Layer 2 of a small transformer language model trained on English Wikipedia (12 layers, counted from 0, width 128).
A neuron's activation on a vector x is GELU(weights . x), where the dot is the dot product.

Input weights of the MLP neurons that the questions are about. A number n stands for (n - 500) times 0.0021.
n9: 670 655 288 915 529 586 293 364 622 221 318 606 314 334 398 608 346 586 569 425 420 355 126 313 640 495 742 482 441 392 304 234 429 722 726 540 547 597 494 517 606 402 272 454 658 374 363 634 430 515 638 329 498 458 429 470 413 511 640 640 527 648 455 398 678 594 682 515 561 523 639 394 430 407 770 511 668 537 693 243 605 334 337 465 626 734 710 515 442 635 525 693 567 553 685 236 401 485 491 507 455 459 369 560 188 715 700 428 265 610 485 317 602 579 340 431 477 402 561 753 484 310 391 336 636 507 548 467
n37: 227 508 419 535 659 321 597 413 681 561 297 353 628 419 484 679 453 449 304 403 546 637 635 663 505 517 508 443 420 494 421 453 375 493 749 852 386 365 552 498 587 393 560 406 399 572 480 379 650 445 539 572 560 506 479 509 580 320 447 618 633 639 470 626 607 422 469 443 275 472 423 329 549 362 367 559 585 307 400 482 499 651 466 471 436 473 518 453 580 705 535 479 540 585 654 415 503 665 617 268 501 566 411 602 238 360 341 400 353 601 476 522 505 470 643 499 466 584 638 357 710 647 588 387 436 424 262 579
n54: 573 511 477 492 650 495 313 616 338 536 589 490 482 648 615 584 378 616 690 746 529 502 746 609 337 399 540 469 590 724 267 489 349 434 689 422 452 403 483 427 518 405 283 614 486 382 513 499 276 641 575 451 457 482 630 601 570 478 573 429 513 355 651 593 649 526 440 557 593 476 494 340 614 588 531 451 625 475 545 499 442 360 676 143 641 411 483 376 451 588 581 333 720 336 421 461 341 421 441 506 419 707 346 486 452 307 811 571 360 469 429 383 699 547 572 491 590 423 626 592 398 478 318 344 469 173 445 661
n117: 660 405 487 604 545 450 563 526 310 441 497 437 369 855 644 318 450 343 611 687 368 518 667 469 341 618 619 292 546 463 412 197 543 629 426 381 546 404 641 411 579 478 755 549 488 620 495 666 542 504 340 384 575 547 596 161 598 520 437 601 352 585 448 335 552 455 468 453 368 426 527 473 481 393 733 511 395 508 540 430 407 698 668 522 602 508 305 374 462 511 567 463 599 471 542 642 421 640 293 278 762 583 570 309 354 382 457 563 516 658 666 587 586 372 677 517 334 535 443 320 528 553 584 530 653 333 397 420
n136: 572 428 527 350 432 655 770 457 372 674 511 486 591 410 684 575 278 518 431 531 367 503 544 297 597 509 629 528 414 656 435 478 522 480 491 580 572 374 543 679 586 622 463 593 552 559 487 586 604 439 516 427 476 354 342 254 461 555 419 606 585 423 613 506 336 478 640 675 373 509 495 393 365 396 580 783 370 416 600 564 532 624 537 671 631 434 533 336 585 504 551 484 458 362 605 376 432 573 572 485 321 464 450 414 392 683 501 61 435 529 415 476 624 697 770 424 359 613 566 661 530 381 284 374 513 344 457 518
n222: 476 537 407 515 593 443 396 332 629 591 510 459 448 612 606 679 363 485 436 413 381 596 724 449 542 473 514 760 574 227 650 531 461 417 502 370 438 463 557 664 585 335 598 405 450 599 535 595 534 484 407 471 453 468 266 475 781 764 563 329 693 574 684 553 436 528 504 449 447 566 515 482 495 521 505 344 424 548 713 764 427 577 338 591 432 657 394 522 457 427 533 262 437 528 517 541 578 325 600 523 330 573 467 551 513 596 359 395 437 724 426 531 374 419 601 454 595 480 512 468 412 469 751 390 455 251 504 471
n296: 463 341 454 575 353 583 361 505 543 504 667 493 589 425 373 545 556 695 480 512 673 680 485 608 331 432 534 400 485 550 441 424 580 719 573 577 476 602 539 664 346 545 517 553 456 511 488 597 668 431 550 568 567 462 589 577 664 827 433 311 469 538 512 498 371 488 528 508 463 199 362 548 425 398 419 419 492 384 569 426 607 285 578 366 515 391 454 768 491 400 460 500 524 454 570 273 468 400 528 536 719 700 287 608 466 562 573 530 406 547 391 335 495 416 528 539 646 512 593 716 343 386 638 320 500 674 459 523
n329: 412 571 234 645 348 507 363 534 452 424 427 367 374 391 372 701 338 340 320 649 457 486 552 377 608 377 638 478 577 359 531 621 516 492 518 580 362 394 451 468 296 483 621 625 431 582 545 580 477 432 425 777 692 492 434 488 404 781 443 614 460 799 685 501 716 698 398 435 369 582 650 276 538 551 615 669 586 300 586 542 701 599 556 347 544 465 581 488 563 454 160 443 572 523 456 493 269 67 550 513 520 626 513 560 679 636 404 516 385 561 466 548 443 370 534 559 320 573 472 557 399 527 441 507 645 427 514 307
n411: 457 820 184 652 518 448 436 339 626 494 386 702 477 469 571 366 254 357 472 520 335 478 445 481 397 598 604 435 687 379 442 534 706 245 201 833 421 770 634 438 548 490 491 609 370 377 334 554 626 417 585 695 573 498 530 623 402 634 484 697 312 680 722 563 714 353 521 531 405 751 563 243 370 454 706 452 436 465 568 339 592 538 464 514 705 368 598 865 572 286 465 610 576 385 581 601 634 623 63 576 353 585 546 539 401 343 299 458 337 529 320 336 505 702 466 457 364 507 453 569 535 360 431 589 660 489 658 387
n444: 505 489 266 881 449 98 505 565 501 770 651 602 467 466 420 653 475 457 329 266 588 644 563 665 420 534 478 608 481 481 342 595 384 436 680 668 409 564 438 456 425 541 637 576 365 421 464 227 342 359 537 613 418 562 564 523 483 272 241 640 555 377 416 704 663 568 593 417 668 500 521 498 476 625 631 657 424 475 470 515 363 503 706 360 379 551 563 253 660 254 602 452 605 594 719 481 603 441 223 310 579 633 394 558 350 606 471 316 436 594 563 526 482 406 427 538 583 404 385 455 526 414 727 370 450 408 579 394
n449: 583 369 443 411 349 442 545 689 421 640 277 503 296 499 390 566 653 514 384 331 592 555 881 617 594 563 423 405 470 516 529 416 580 550 520 432 445 500 511 562 486 674 484 542 459 361 733 442 396 472 498 564 448 594 550 390 749 502 351 460 482 456 377 781 427 358 465 341 526 640 454 703 400 483 691 447 455 309 764 374 505 467 717 542 591 483 502 381 426 584 492 353 485 704 512 719 347 461 410 423 408 414 436 440 238 403 515 439 630 578 312 395 637 502 463 393 635 801 626 403 636 482 644 423 606 577 554 428
n460: 523 329 609 463 675 434 440 805 289 546 454 652 517 570 470 720 420 405 515 509 508 475 367 760 396 636 348 606 436 494 431 560 517 496 788 320 451 461 546 497 467 518 431 472 318 214 324 386 351 549 334 307 338 560 491 296 443 510 493 533 458 310 397 545 720 369 498 287 866 604 463 281 580 299 544 513 426 549 553 372 499 592 376 529 557 698 321 602 313 693 539 595 372 630 320 269 565 427 539 610 370 747 562 570 600 607 304 568 366 399 622 686 702 638 397 478 425 734 561 313 662 550 614 584 697 495 475 482
n465: 347 579 569 290 342 480 564 457 461 364 471 400 333 410 671 399 303 601 434 579 617 684 374 511 485 347 543 609 690 541 315 396 566 556 680 497 620 492 458 431 535 481 258 413 599 320 640 377 565 513 413 538 518 578 428 667 506 606 569 502 518 509 322 486 346 486 386 631 623 382 488 600 470 530 562 540 482 592 513 580 506 400 336 408 502 454 344 569 671 477 839 455 479 770 606 347 623 480 699 507 430 536 576 878 522 664 409 442 514 182 639 546 583 581 634 288 531 511 553 331 405 254 427 586 564 290 524 432
n472: 694 600 605 670 446 692 491 499 431 499 289 444 532 267 414 402 558 541 520 532 396 361 439 644 464 306 518 436 365 643 580 547 570 452 719 462 556 421 443 339 412 703 519 493 534 350 416 291 984 490 436 569 572 520 472 493 315 475 458 236 586 594 384 584 607 615 278 479 499 523 508 587 494 684 426 530 531 510 516 195 351 468 623 569 441 444 398 534 561 418 460 272 537 712 577 627 398 515 602 557 377 591 364 503 576 347 435 545 447 629 528 598 558 601 473 344 623 566 289 569 526 377 799 309 545 469 567 516
n473: 542 379 531 357 480 282 627 579 427 703 398 363 325 478 432 580 603 335 728 453 514 381 517 395 420 467 449 606 462 476 430 529 490 230 525 723 542 464 439 493 382 700 313 498 424 680 509 405 526 467 556 286 556 434 435 319 559 366 456 554 307 467 488 775 579 487 484 657 277 465 580 489 788 561 468 664 578 515 566 328 407 735 520 277 633 516 504 347 441 570 627 463 503 635 389 649 481 788 744 490 522 534 463 409 594 307 219 510 550 559 496 536 432 508 342 482 839 369 393 655 328 560 517 543 673 495 428 454
n487: 676 525 383 547 442 429 391 420 747 570 673 457 458 394 311 511 450 528 560 505 652 456 690 334 512 363 450 555 307 478 389 529 607 374 337 544 452 581 464 517 477 549 371 549 598 495 455 587 443 509 510 473 568 396 273 460 631 489 380 587 721 466 553 391 327 635 506 479 335 476 503 528 572 551 678 341 726 434 462 440 543 550 452 148 579 623 429 643 400 435 583 788 619 689 337 699 536 490 539 403 343 583 562 508 517 388 437 424 507 461 500 437 555 543 400 406 566 532 379 598 562 378 681 444 294 540 591 718
n586: 294 837 351 545 460 515 712 375 833 442 463 560 583 452 552 520 509 459 564 682 407 513 597 692 571 500 587 328 783 566 492 504 672 479 640 560 492 554 582 422 445 485 409 447 474 515 510 519 623 570 628 812 493 387 214 641 532 450 732 417 232 542 529 448 495 446 433 513 311 829 669 505 488 503 582 526 475 342 636 401 865 459 600 589 533 431 355 445 571 499 253 371 712 369 529 656 443 463 390 544 501 313 279 487 343 334 623 389 427 334 443 401 399 630 578 447 309 333 585 653 289 326 498 387 494 672 440 588
n656: 542 383 332 286 360 418 512 565 650 607 533 513 553 538 734 440 493 472 504 478 459 627 658 358 287 416 705 438 361 653 515 437 454 362 685 599 511 450 348 507 583 613 514 670 520 355 373 440 491 468 420 595 568 572 397 358 532 480 371 416 441 681 652 492 412 528 495 425 453 581 427 522 622 382 547 504 394 454 458 263 482 520 721 462 545 696 640 356 670 398 760 408 528 644 360 385 312 492 466 481 612 462 547 415 510 541 578 437 533 488 460 392 611 625 520 513 481 332 451 584 783 650 457 532 455 527 710 444
n730: 547 518 469 545 407 560 650 552 466 420 522 532 366 665 514 606 483 408 567 653 499 568 382 620 277 453 479 401 531 475 333 513 560 394 535 468 520 516 477 394 491 438 681 585 479 660 324 439 638 515 505 641 587 337 484 398 302 488 517 458 458 633 541 349 378 484 484 459 260 401 589 525 552 580 496 605 524 368 373 289 483 418 701 516 386 534 658 471 510 427 504 459 740 299 501 581 274 706 366 503 594 478 570 539 623 396 436 492 632 448 585 511 635 473 678 527 584 520 613 312 420 566 466 415 389 356 574 586
n739: 585 300 644 271 427 368 462 372 529 467 711 474 518 548 377 384 317 587 364 388 458 562 247 822 636 450 578 347 465 673 427 468 582 473 316 316 501 474 360 518 613 508 393 473 690 423 538 477 572 440 645 690 683 517 347 560 430 324 535 680 636 707 602 520 500 594 894 606 586 512 616 691 590 668 561 505 541 452 429 427 588 440 443 333 310 387 546 342 267 524 579 575 494 484 253 493 544 297 624 560 451 342 534 659 698 494 623 352 348 580 344 417 651 482 490 382 516 740 637 544 393 389 635 419 548 466 408 661
n759: 633 334 441 516 418 404 365 351 581 638 480 549 545 387 289 366 475 289 553 472 547 547 247 733 477 550 400 481 345 487 473 427 545 525 534 353 401 611 533 651 522 400 788 371 735 672 492 401 578 521 510 692 664 566 366 552 700 464 431 737 386 461 195 783 532 521 665 467 656 307 405 499 482 522 717 568 566 387 311 580 499 636 394 471 275 446 270 606 543 499 493 628 679 489 310 508 637 533 478 827 684 286 516 522 351 772 391 587 354 434 717 449 413 371 517 527 234 475 733 487 311 733 271 631 374 397 381 635

Each question shows a token from some text and the vector x that enters the MLP there. A number n stands for (n - 500) times 0.0082.

"an": 474 326 336 401 488 569 439 592 659 654 304 526 640 367 521 440 869 717 550 575 663 522 425 557 645 720 516 415 436 424 425 461 390 186 471 457 516 565 432 422 391 429 508 391 588 640 510 764 627 349 620 462 257 686 480 427 396 565 502 458 628 560 636 383 656 472 465 509 510 565 502 577 492 492 362 635 628 584 409 581 387 397 520 536 669 502 547 400 516 361 622 396 520 531 428 464 547 383 510 555 490 572 526 423 554 455 509 661 628 516 588 442 564 338 400 735 283 527 489 262 461 277 311 426 483 557 525 457
Which neuron fires most, and how strongly? n656, at about 0.33

", St": 442 378 340 402 441 518 368 525 595 617 291 572 594 394 567 398 784 724 500 596 585 443 394 598 658 672 488 465 505 444 565 497 429 267 424 494 522 483 538 464 387 359 443 433 585 639 562 763 584 417 648 435 202 598 478 394 395 531 414 428 685 489 645 411 700 435 560 433 652 597 488 636 427 496 424 586 615 504 475 568 427 359 522 486 703 523 545 405 570 407 709 440 503 564 557 450 577 460 549 631 467 582 517 514 600 377 499 546 643 463 610 415 623 420 390 585 238 453 391 276 472 251 290 362 505 595 444 467
Which neuron fires most, and how strongly? n9, at about 0.37

"In": 522 382 353 328 494 436 431 565 696 620 298 570 545 398 609 421 813 720 506 584 653 484 384 636 694 745 468 438 459 476 525 521 429 248 486 471 448 504 498 469 370 360 488 434 596 622 542 715 608 388 614 443 260 604 460 377 373 563 367 429 615 596 579 388 694 420 439 477 536 637 452 538 432 462 414 679 690 589 371 558 480 387 494 588 675 512 589 339 583 441 622 389 457 481 516 474 595 459 618 501 581 595 575 366 581 476 484 502 643 500 608 384 578 352 442 665 248 566 417 315 462 270 353 405 473 487 458 410
Which three neurons fire most, strongest first? n656, n136, n37

" U": 471 427 299 317 520 465 424 543 639 615 323 561 563 396 561 419 793 726 522 555 640 451 416 596 705 703 459 392 364 487 446 459 471 308 337 549 530 525 473 432 383 321 441 429 572 667 572 787 603 443 630 481 204 516 460 401 393 619 408 411 590 562 560 341 605 495 448 489 544 578 532 582 484 514 356 676 652 607 387 625 453 403 471 483 686 556 530 370 573 440 736 413 483 496 574 489 544 429 586 622 557 596 569 467 540 442 410 657 642 459 653 471 552 337 342 609 325 518 475 342 422 256 360 373 515 484 507 404
Which neuron lights up most? n465

" capital": 400 360 355 440 464 478 453 582 727 570 421 520 615 419 550 354 840 711 522 604 619 390 436 525 662 709 530 389 443 353 415 504 408 209 407 475 587 463 520 357 442 397 533 373 623 703 515 765 577 387 552 469 253 585 477 382 427 546 414 468 585 599 654 370 671 522 525 518 562 456 481 573 433 575 403 564 625 642 342 547 465 382 516 460 749 486 507 420 586 363 653 432 479 520 477 439 588 445 610 597 523 606 487 426 568 425 541 643 623 524 600 413 569 347 360 639 282 553 478 295 447 300 338 415 441 556 560 415
Which neuron fires most, and how strongly? n487, at about 0.15

"ian": 453 363 308 387 564 594 504 487 642 623 348 506 650 382 567 427 892 658 520 619 654 503 360 595 686 713 513 409 413 471 415 472 396 240 416 456 548 565 471 399 370 390 516 375 557 630 514 762 682 417 608 462 262 617 492 410 456 541 428 493 619 544 573 381 646 456 454 444 498 515 536 583 422 493 327 637 607 605 385 564 417 363 570 529 692 493 470 422 588 375 605 423 557 581 509 483 490 438 538 636 476 597 474 455 594 521 495 589 611 525 595 472 604 281 367 657 315 563 484 280 444 262 332 389 408 538 565 401
Which neuron lights up most? n472

"amp": 479 378 360 413 441 471 374 548 655 652 296 620 570 463 566 441 826 715 437 578 597 463 369 449 620 729 470 388 429 426 499 468 404 217 391 448 583 556 563 437 399 391 514 473 573 649 585 730 609 356 597 531 270 594 500 410 385 554 456 470 620 517 607 372 721 384 461 461 485 585 430 546 428 523 376 606 671 562 361 596 455 412 608 593 690 580 489 385 523 420 658 458 464 563 463 396 509 463 582 556 512 580 538 524 596 434 543 668 658 516 554 532 606 240 329 696 212 431 562 272 417 302 391 443 452 546 537 446
Which neuron lights up most? n656

" | R": 436 360 387 348 527 498 428 512 608 631 321 571 623 363 596 380 803 717 513 569 585 443 430 564 749 648 435 436 543 440 463 481 422 210 448 578 504 625 623 469 424 313 518 435 675 628 562 723 532 383 704 427 181 533 459 388 443 507 370 430 699 514 634 430 618 491 521 513 547 617 503 595 462 545 354 651 569 554 401 565 429 431 543 486 639 538 563 313 548 477 702 383 484 504 506 491 566 440 505 601 450 623 498 382 514 437 435 551 588 506 617 407 577 395 499 652 251 523 422 283 484 275 322 329 547 608 482 399
Which neuron fires most, and how strongly? n136, at about 1.3

" Council": 438 396 370 394 468 471 423 566 669 571 305 531 537 427 523 349 881 743 526 579 619 418 428 567 673 745 521 469 446 381 454 468 443 199 422 489 526 487 527 413 396 332 488 446 636 676 489 811 629 441 599 459 238 594 463 429 437 546 382 459 578 523 579 359 704 411 487 484 534 551 436 599 393 489 399 568 693 567 384 547 424 395 536 452 726 486 536 353 533 478 683 384 450 523 578 522 522 430 648 572 562 633 497 493 585 391 511 676 587 461 608 428 615 323 414 636 354 517 469 325 481 322 373 288 458 584 513 441
Which neuron lights up most? n473

"oper": 482 415 363 449 522 430 401 530 662 626 330 559 592 383 575 426 899 691 487 544 687 440 416 486 606 651 489 439 472 380 495 460 424 249 399 493 533 580 543 428 390 416 558 426 585 661 568 835 594 410 652 476 254 617 449 418 492 584 434 475 637 491 690 383 673 431 496 483 561 509 513 659 464 431 416 600 598 567 403 612 445 417 513 495 682 568 476 356 441 386 656 401 519 548 456 459 584 395 522 627 526 615 547 374 605 377 522 555 633 534 548 382 561 331 383 677 216 505 445 312 450 258 321 348 424 574 525 441
The two highest activations, in order: n487, n222

" country": 384 376 317 450 467 533 513 540 659 596 334 616 624 411 534 362 842 589 437 610 594 523 385 564 623 779 477 409 463 470 433 417 422 195 422 472 553 482 508 403 352 348 497 383 612 669 530 697 579 454 591 435 254 574 548 446 520 514 457 483 624 550 658 382 678 492 434 483 464 454 453 563 444 523 419 595 665 671 431 563 419 358 572 431 745 509 469 419 583 324 678 450 470 527 579 439 508 474 577 606 531 638 479 462 518 437 529 695 641 506 608 437 583 367 439 664 290 547 528 273 430 276 403 378 427 509 520 382
The two highest activations, in order: n117, n296

" sit": 478 361 381 372 429 444 484 524 688 595 260 629 672 406 517 466 901 581 516 591 631 542 457 566 588 736 523 385 504 362 450 406 458 161 502 477 566 546 482 445 388 356 505 450 640 648 524 673 557 436 596 418 214 597 550 492 519 535 442 485 596 548 724 417 670 441 507 508 546 531 492 646 377 515 363 620 673 564 390 571 427 472 544 543 713 484 581 336 516 361 698 401 453 502 559 464 566 433 592 560 478 586 507 412 557 448 505 589 594 470 584 427 521 319 343 596 232 543 490 227 445 364 358 361 485 528 559 366
The two highest activations, in order: n656, n444

"arl": 433 375 399 393 539 498 421 533 712 651 319 570 606 460 572 448 852 764 472 542 699 508 428 486 639 698 492 403 480 366 487 406 419 214 434 508 589 584 496 501 383 396 567 448 624 636 575 852 537 456 688 578 213 556 406 443 429 503 452 376 614 464 637 372 700 478 513 520 528 566 436 520 334 500 408 611 578 590 419 639 450 344 508 647 637 571 510 366 522 473 649 471 451 520 505 464 562 433 511 499 425 517 512 447 561 402 484 576 635 462 597 487 602 314 396 610 278 487 457 291 488 262 288 352 498 535 439 506
Which neuron lights up most? n222

"2": 418 402 321 432 560 524 455 540 644 601 360 569 562 356 528 358 841 641 485 635 699 464 421 543 738 729 468 375 506 442 547 515 422 244 449 455 545 577 591 488 344 372 439 384 563 667 557 699 535 417 606 427 228 592 451 441 471 563 446 448 553 596 578 372 674 457 494 416 482 557 506 582 458 516 300 659 653 593 395 671 440 333 530 490 691 490 492 340 635 464 560 449 595 560 455 448 538 437 544 625 459 567 551 476 587 466 436 557 645 507 605 375 609 405 350 738 313 455 450 335 410 276 348 370 463 576 484 399
The two highest activations, in order: n586, n329

" (": 450 389 305 432 490 524 502 529 691 658 327 575 605 403 512 305 734 679 492 631 615 487 393 655 636 760 435 393 451 470 456 469 353 288 398 463 448 513 650 405 398 340 473 397 546 697 547 727 575 400 611 485 189 655 537 393 400 559 428 514 680 537 610 398 666 432 463 465 480 533 530 695 464 517 326 651 605 579 418 568 476 427 528 487 646 418 544 338 550 389 708 432 480 528 495 423 534 465 529 616 480 606 558 496 577 466 498 545 639 479 571 486 588 448 302 577 312 574 474 238 430 325 370 396 504 570 511 411
Which neuron lights up most? n739

" House": 438 392 353 487 482 503 436 594 632 614 333 543 505 472 568 396 837 724 491 622 605 413 437 610 615 652 471 462 492 396 386 474 430 195 335 508 618 471 511 443 373 359 498 380 668 682 566 724 557 422 602 452 240 611 548 409 442 551 407 414 594 578 593 394 669 446 503 490 509 561 479 637 371 445 365 634 636 582 309 540 433 404 577 504 687 532 478 431 560 453 667 382 488 515 597 497 474 394 615 619 528 634 580 452 583 406 439 638 612 448 588 493 627 253 346 624 343 472 471 297 482 271 353 304 448 583 587 440
Which neuron fires most, and how strongly? n730, at about 0.47

"in": 451 363 358 374 494 520 395 580 667 614 374 526 584 440 613 471 864 680 468 554 687 503 380 537 663 700 443 422 392 414 499 534 409 184 410 513 490 578 505 431 377 421 576 457 603 640 568 755 578 417 652 447 245 620 475 403 353 567 487 430 615 553 631 412 688 490 470 434 525 566 496 568 457 554 353 665 596 536 408 619 403 347 521 550 684 518 560 357 528 404 572 357 517 545 480 472 478 408 556 521 525 582 574 441 555 446 548 592 598 515 599 457 558 312 394 726 218 547 496 258 455 233 324 427 506 560 520 401
Which neuron lights up most? n329

" port": 401 356 335 349 451 393 458 508 687 600 274 549 582 414 624 393 826 735 538 620 631 449 399 620 585 641 547 429 480 424 444 508 461 185 422 448 546 532 486 414 412 373 515 426 615 670 549 779 537 412 634 501 244 570 531 410 470 539 411 490 618 470 548 436 641 434 523 447 564 587 460 605 363 528 380 564 654 549 457 594 517 362 482 555 762 497 601 397 574 393 701 412 472 545 524 472 596 530 553 577 528 560 538 496 581 442 518 565 663 482 571 441 524 302 311 568 285 539 481 282 484 391 298 317 449 530 531 378
Which three neurons fire most, strongest first? n656, n465, n449

" Car": 481 363 338 320 549 507 477 541 679 617 307 627 621 384 640 381 762 713 458 546 578 521 424 617 713 693 493 439 446 500 383 544 391 161 375 445 508 591 493 408 408 335 492 422 645 651 563 747 575 413 633 423 286 602 478 399 451 513 444 419 693 523 590 414 646 375 475 488 458 558 535 630 468 519 420 615 578 630 399 581 430 350 544 552 694 594 559 380 599 457 680 446 512 525 539 461 585 387 504 597 467 625 487 432 563 437 471 624 592 574 586 458 553 316 358 547 266 445 490 268 444 316 372 331 448 525 501 469
The two highest activations, in order: n222, n656

" Richard": 444 376 360 382 505 478 454 568 634 599 369 647 632 391 643 439 873 760 467 579 676 528 429 607 732 712 454 433 425 421 373 444 447 206 370 489 539 554 460 435 349 391 498 393 603 645 529 791 531 394 633 469 296 549 485 434 444 502 459 369 649 564 621 453 679 483 416 482 593 534 552 561 415 511 415 637 549 602 364 623 424 355 604 615 669 557 540 395 600 511 597 445 459 548 552 443 558 405 503 556 443 596 472 420 572 388 502 534 612 480 578 443 603 359 410 545 264 483 480 289 426 250 327 276 478 537 491 514
Which neuron lights up most? n444

"\n": 466 376 326 373 515 527 426 501 648 591 328 619 597 437 553 420 777 615 468 618 647 493 376 569 656 723 491 459 477 421 498 457 417 232 410 526 500 551 587 473 383 343 471 439 615 673 575 734 567 417 597 484 229 608 516 408 467 534 392 399 725 529 610 418 607 447 451 516 539 569 496 580 454 458 384 652 670 551 427 645 447 379 517 543 732 421 565 365 582 417 711 406 555 516 423 500 559 417 534 574 481 604 546 411 572 436 516 498 620 434 596 474 617 394 398 600 280 570 432 290 407 226 312 311 488 584 475 440
Which neuron lights up most? n136

" available": 419 346 340 457 465 433 440 561 705 560 318 601 584 441 627 342 925 650 482 594 569 454 383 559 657 616 429 412 521 440 479 448 456 232 404 491 539 581 548 354 408 428 552 395 622 644 552 707 573 379 560 429 331 591 497 432 567 491 322 402 599 507 662 360 697 492 524 485 516 490 466 642 415 419 336 622 698 558 435 584 491 433 530 531 757 479 541 365 517 401 638 443 490 539 508 465 468 449 583 646 484 646 501 471 607 457 487 601 639 474 484 397 572 340 372 676 260 553 459 264 432 337 418 429 446 617 517 453
Which neuron fires most, and how strongly? n296, at about 0.12

" local": 487 355 341 450 496 486 483 543 605 591 322 565 554 443 593 326 849 709 474 628 575 459 437 590 677 665 543 381 470 407 415 442 378 140 464 475 541 530 529 442 414 444 471 408 632 697 521 774 616 417 598 527 227 559 478 398 446 519 412 416 600 564 605 369 664 495 559 539 556 462 535 609 406 513 348 593 644 623 389 527 448 357 561 512 709 458 502 410 562 385 586 437 534 514 584 470 582 424 610 570 459 628 504 477 524 430 492 564 643 529 564 399 626 312 390 632 262 598 433 292 501 341 315 366 412 542 592 406
The two highest activations, in order: n472, n730

" back": 478 380 325 388 426 546 381 530 676 562 258 687 579 455 532 388 786 630 477 629 603 526 383 510 657 713 436 473 500 422 477 463 465 250 456 520 509 656 515 459 429 316 533 347 601 640 550 687 507 359 639 459 226 567 510 396 529 535 476 441 667 541 743 408 681 410 474 472 543 659 457 559 419 505 372 624 575 522 446 550 534 393 587 560 742 524 531 415 551 382 593 361 444 546 603 465 548 418 645 617 510 578 483 480 537 384 496 602 626 463 525 486 548 388 340 787 211 477 417 312 445 327 314 365 475 527 511 436
Which neuron fires most, and how strongly? n411, at about 1.7

"am": 469 373 291 434 515 519 475 628 602 622 352 569 609 393 571 428 792 703 471 591 665 480 406 489 687 682 469 404 491 399 488 517 443 205 511 463 522 537 530 512 299 376 522 424 580 646 509 779 594 389 678 520 229 607 458 436 428 595 498 438 609 576 616 365 615 460 459 476 506 551 483 540 398 497 397 624 603 585 358 625 410 367 497 547 708 550 488 408 573 426 656 436 474 564 436 422 551 438 518 607 522 566 552 444 541 449 470 716 647 526 586 497 534 301 320 687 246 540 492 253 457 272 311 354 443 588 488 463
Which neuron fires most, and how strongly? n329, at about 0.33

" ann": 390 375 353 388 499 414 509 512 661 580 282 574 575 444 544 375 830 628 538 602 610 543 393 594 660 667 535 388 512 408 419 414 437 191 461 511 549 559 579 471 439 316 570 378 661 672 545 695 572 469 580 454 272 568 457 439 440 510 379 413 584 554 663 391 691 437 573 500 413 572 476 590 473 558 363 702 712 569 410 589 479 508 504 570 679 476 600 339 416 384 693 400 514 485 526 398 496 420 599 544 458 605 565 497 566 487 455 590 589 514 619 475 549 335 327 632 259 591 493 255 466 340 320 330 478 522 464 428
The two highest activations, in order: n37, n730

"t": 367 385 377 417 547 524 371 545 646 600 259 575 563 417 559 355 858 702 496 574 653 516 422 534 638 756 438 378 384 445 504 507 376 213 419 455 461 487 507 429 381 411 511 427 595 652 567 744 619 406 643 493 257 621 471 404 382 584 392 465 621 529 557 374 654 469 517 480 458 573 446 672 421 528 393 646 632 554 448 639 484 311 540 541 678 545 559 341 533 398 625 425 479 553 494 432 561 463 483 513 534 611 582 471 553 412 491 720 606 475 582 383 574 331 396 726 298 624 475 294 465 305 301 417 495 606 498 468
Which neuron lights up most? n449

"),": 390 387 342 421 479 480 461 526 580 637 335 557 676 468 537 374 815 698 535 600 667 427 391 605 654 698 452 460 464 416 469 471 387 226 399 507 517 461 621 460 392 383 429 385 580 646 496 731 591 423 591 419 261 631 558 364 419 460 358 437 669 525 632 406 680 477 514 518 557 588 480 605 420 463 339 666 685 601 396 593 433 369 542 540 697 433 585 353 518 439 653 426 522 520 520 454 558 423 523 546 520 619 530 423 543 405 441 618 613 514 667 430 637 346 447 575 260 588 521 299 387 284 314 373 491 540 492 526
The two highest activations, in order: n54, n37

" –": 412 385 334 402 537 497 419 572 673 616 278 597 681 395 618 416 847 681 531 575 625 462 423 590 668 680 413 433 482 462 496 476 373 259 443 519 453 489 590 392 394 381 449 373 596 637 540 760 560 372 611 436 278 646 523 344 417 468 389 454 647 566 599 409 625 447 465 467 524 617 456 600 399 501 341 658 650 560 477 636 473 363 541 501 701 509 547 322 593 455 603 455 477 543 513 450 479 417 528 614 468 670 564 411 499 385 485 565 645 484 560 429 607 432 392 685 271 574 445 281 485 292 322 383 495 518 509 510
Which three neurons fire most, strongest first? n37, n449, n54

"arliament": 459 388 342 396 464 462 418 602 680 588 354 546 538 402 560 375 901 656 498 603 611 412 470 556 611 817 477 414 454 360 437 534 429 177 476 461 476 540 499 473 389 353 556 372 604 685 460 828 578 443 641 521 218 613 498 391 396 552 433 452 610 497 626 380 690 428 500 507 536 469 514 543 396 471 388 509 724 617 425 625 445 319 542 480 694 521 528 394 542 467 614 351 449 533 512 527 552 474 600 575 524 614 472 430 520 406 560 649 582 466 634 429 605 372 443 688 342 498 415 365 467 320 341 346 502 548 514 438
Which neuron lights up most? n54

"ke": 460 394 388 409 501 491 378 521 669 608 254 644 596 430 611 417 823 719 498 561 686 561 418 512 640 692 441 453 458 414 414 473 370 271 390 460 506 607 490 437 412 404 499 420 609 637 548 821 548 390 639 460 271 620 428 410 436 543 460 506 740 579 657 337 667 439 477 493 569 607 512 635 420 453 386 629 565 572 411 627 424 373 523 473 697 523 586 363 547 400 632 474 466 547 542 484 590 427 531 588 465 562 485 408 541 380 461 604 607 483 548 387 552 328 373 721 320 511 481 281 406 300 311 330 450 635 467 453
Which neuron fires most, and how strongly? n9, at about 0.16

"ember": 505 381 341 441 429 441 402 589 729 659 332 472 500 375 538 427 899 644 480 556 656 381 452 561 638 724 505 422 435 358 500 483 396 234 502 510 526 523 564 418 404 363 525 385 539 670 530 780 586 444 661 516 223 662 523 408 419 548 418 450 591 530 679 350 673 401 508 529 564 571 467 548 397 456 385 598 617 581 355 627 480 348 564 530 676 464 545 430 585 490 584 323 524 552 558 517 545 441 648 571 477 594 478 406 542 408 531 635 601 450 600 433 631 305 378 770 304 494 448 364 425 322 365 326 488 512 450 432
Which neuron lights up most? n329

", ": 396 391 304 428 468 510 463 530 646 608 319 572 596 396 529 415 742 599 502 615 640 498 463 631 646 684 425 439 501 490 494 482 370 254 530 472 498 546 619 497 365 295 451 389 605 650 539 762 554 470 598 473 176 631 485 371 446 469 377 499 659 573 652 385 701 393 522 475 519 605 513 618 393 489 353 668 610 594 485 664 490 441 539 511 683 505 577 329 541 431 659 436 536 509 521 460 549 395 508 579 491 591 539 451 584 403 436 550 626 446 599 462 583 431 306 591 244 521 496 272 433 258 366 365 458 613 451 404
Which three neurons fire most, strongest first? n586, n444, n37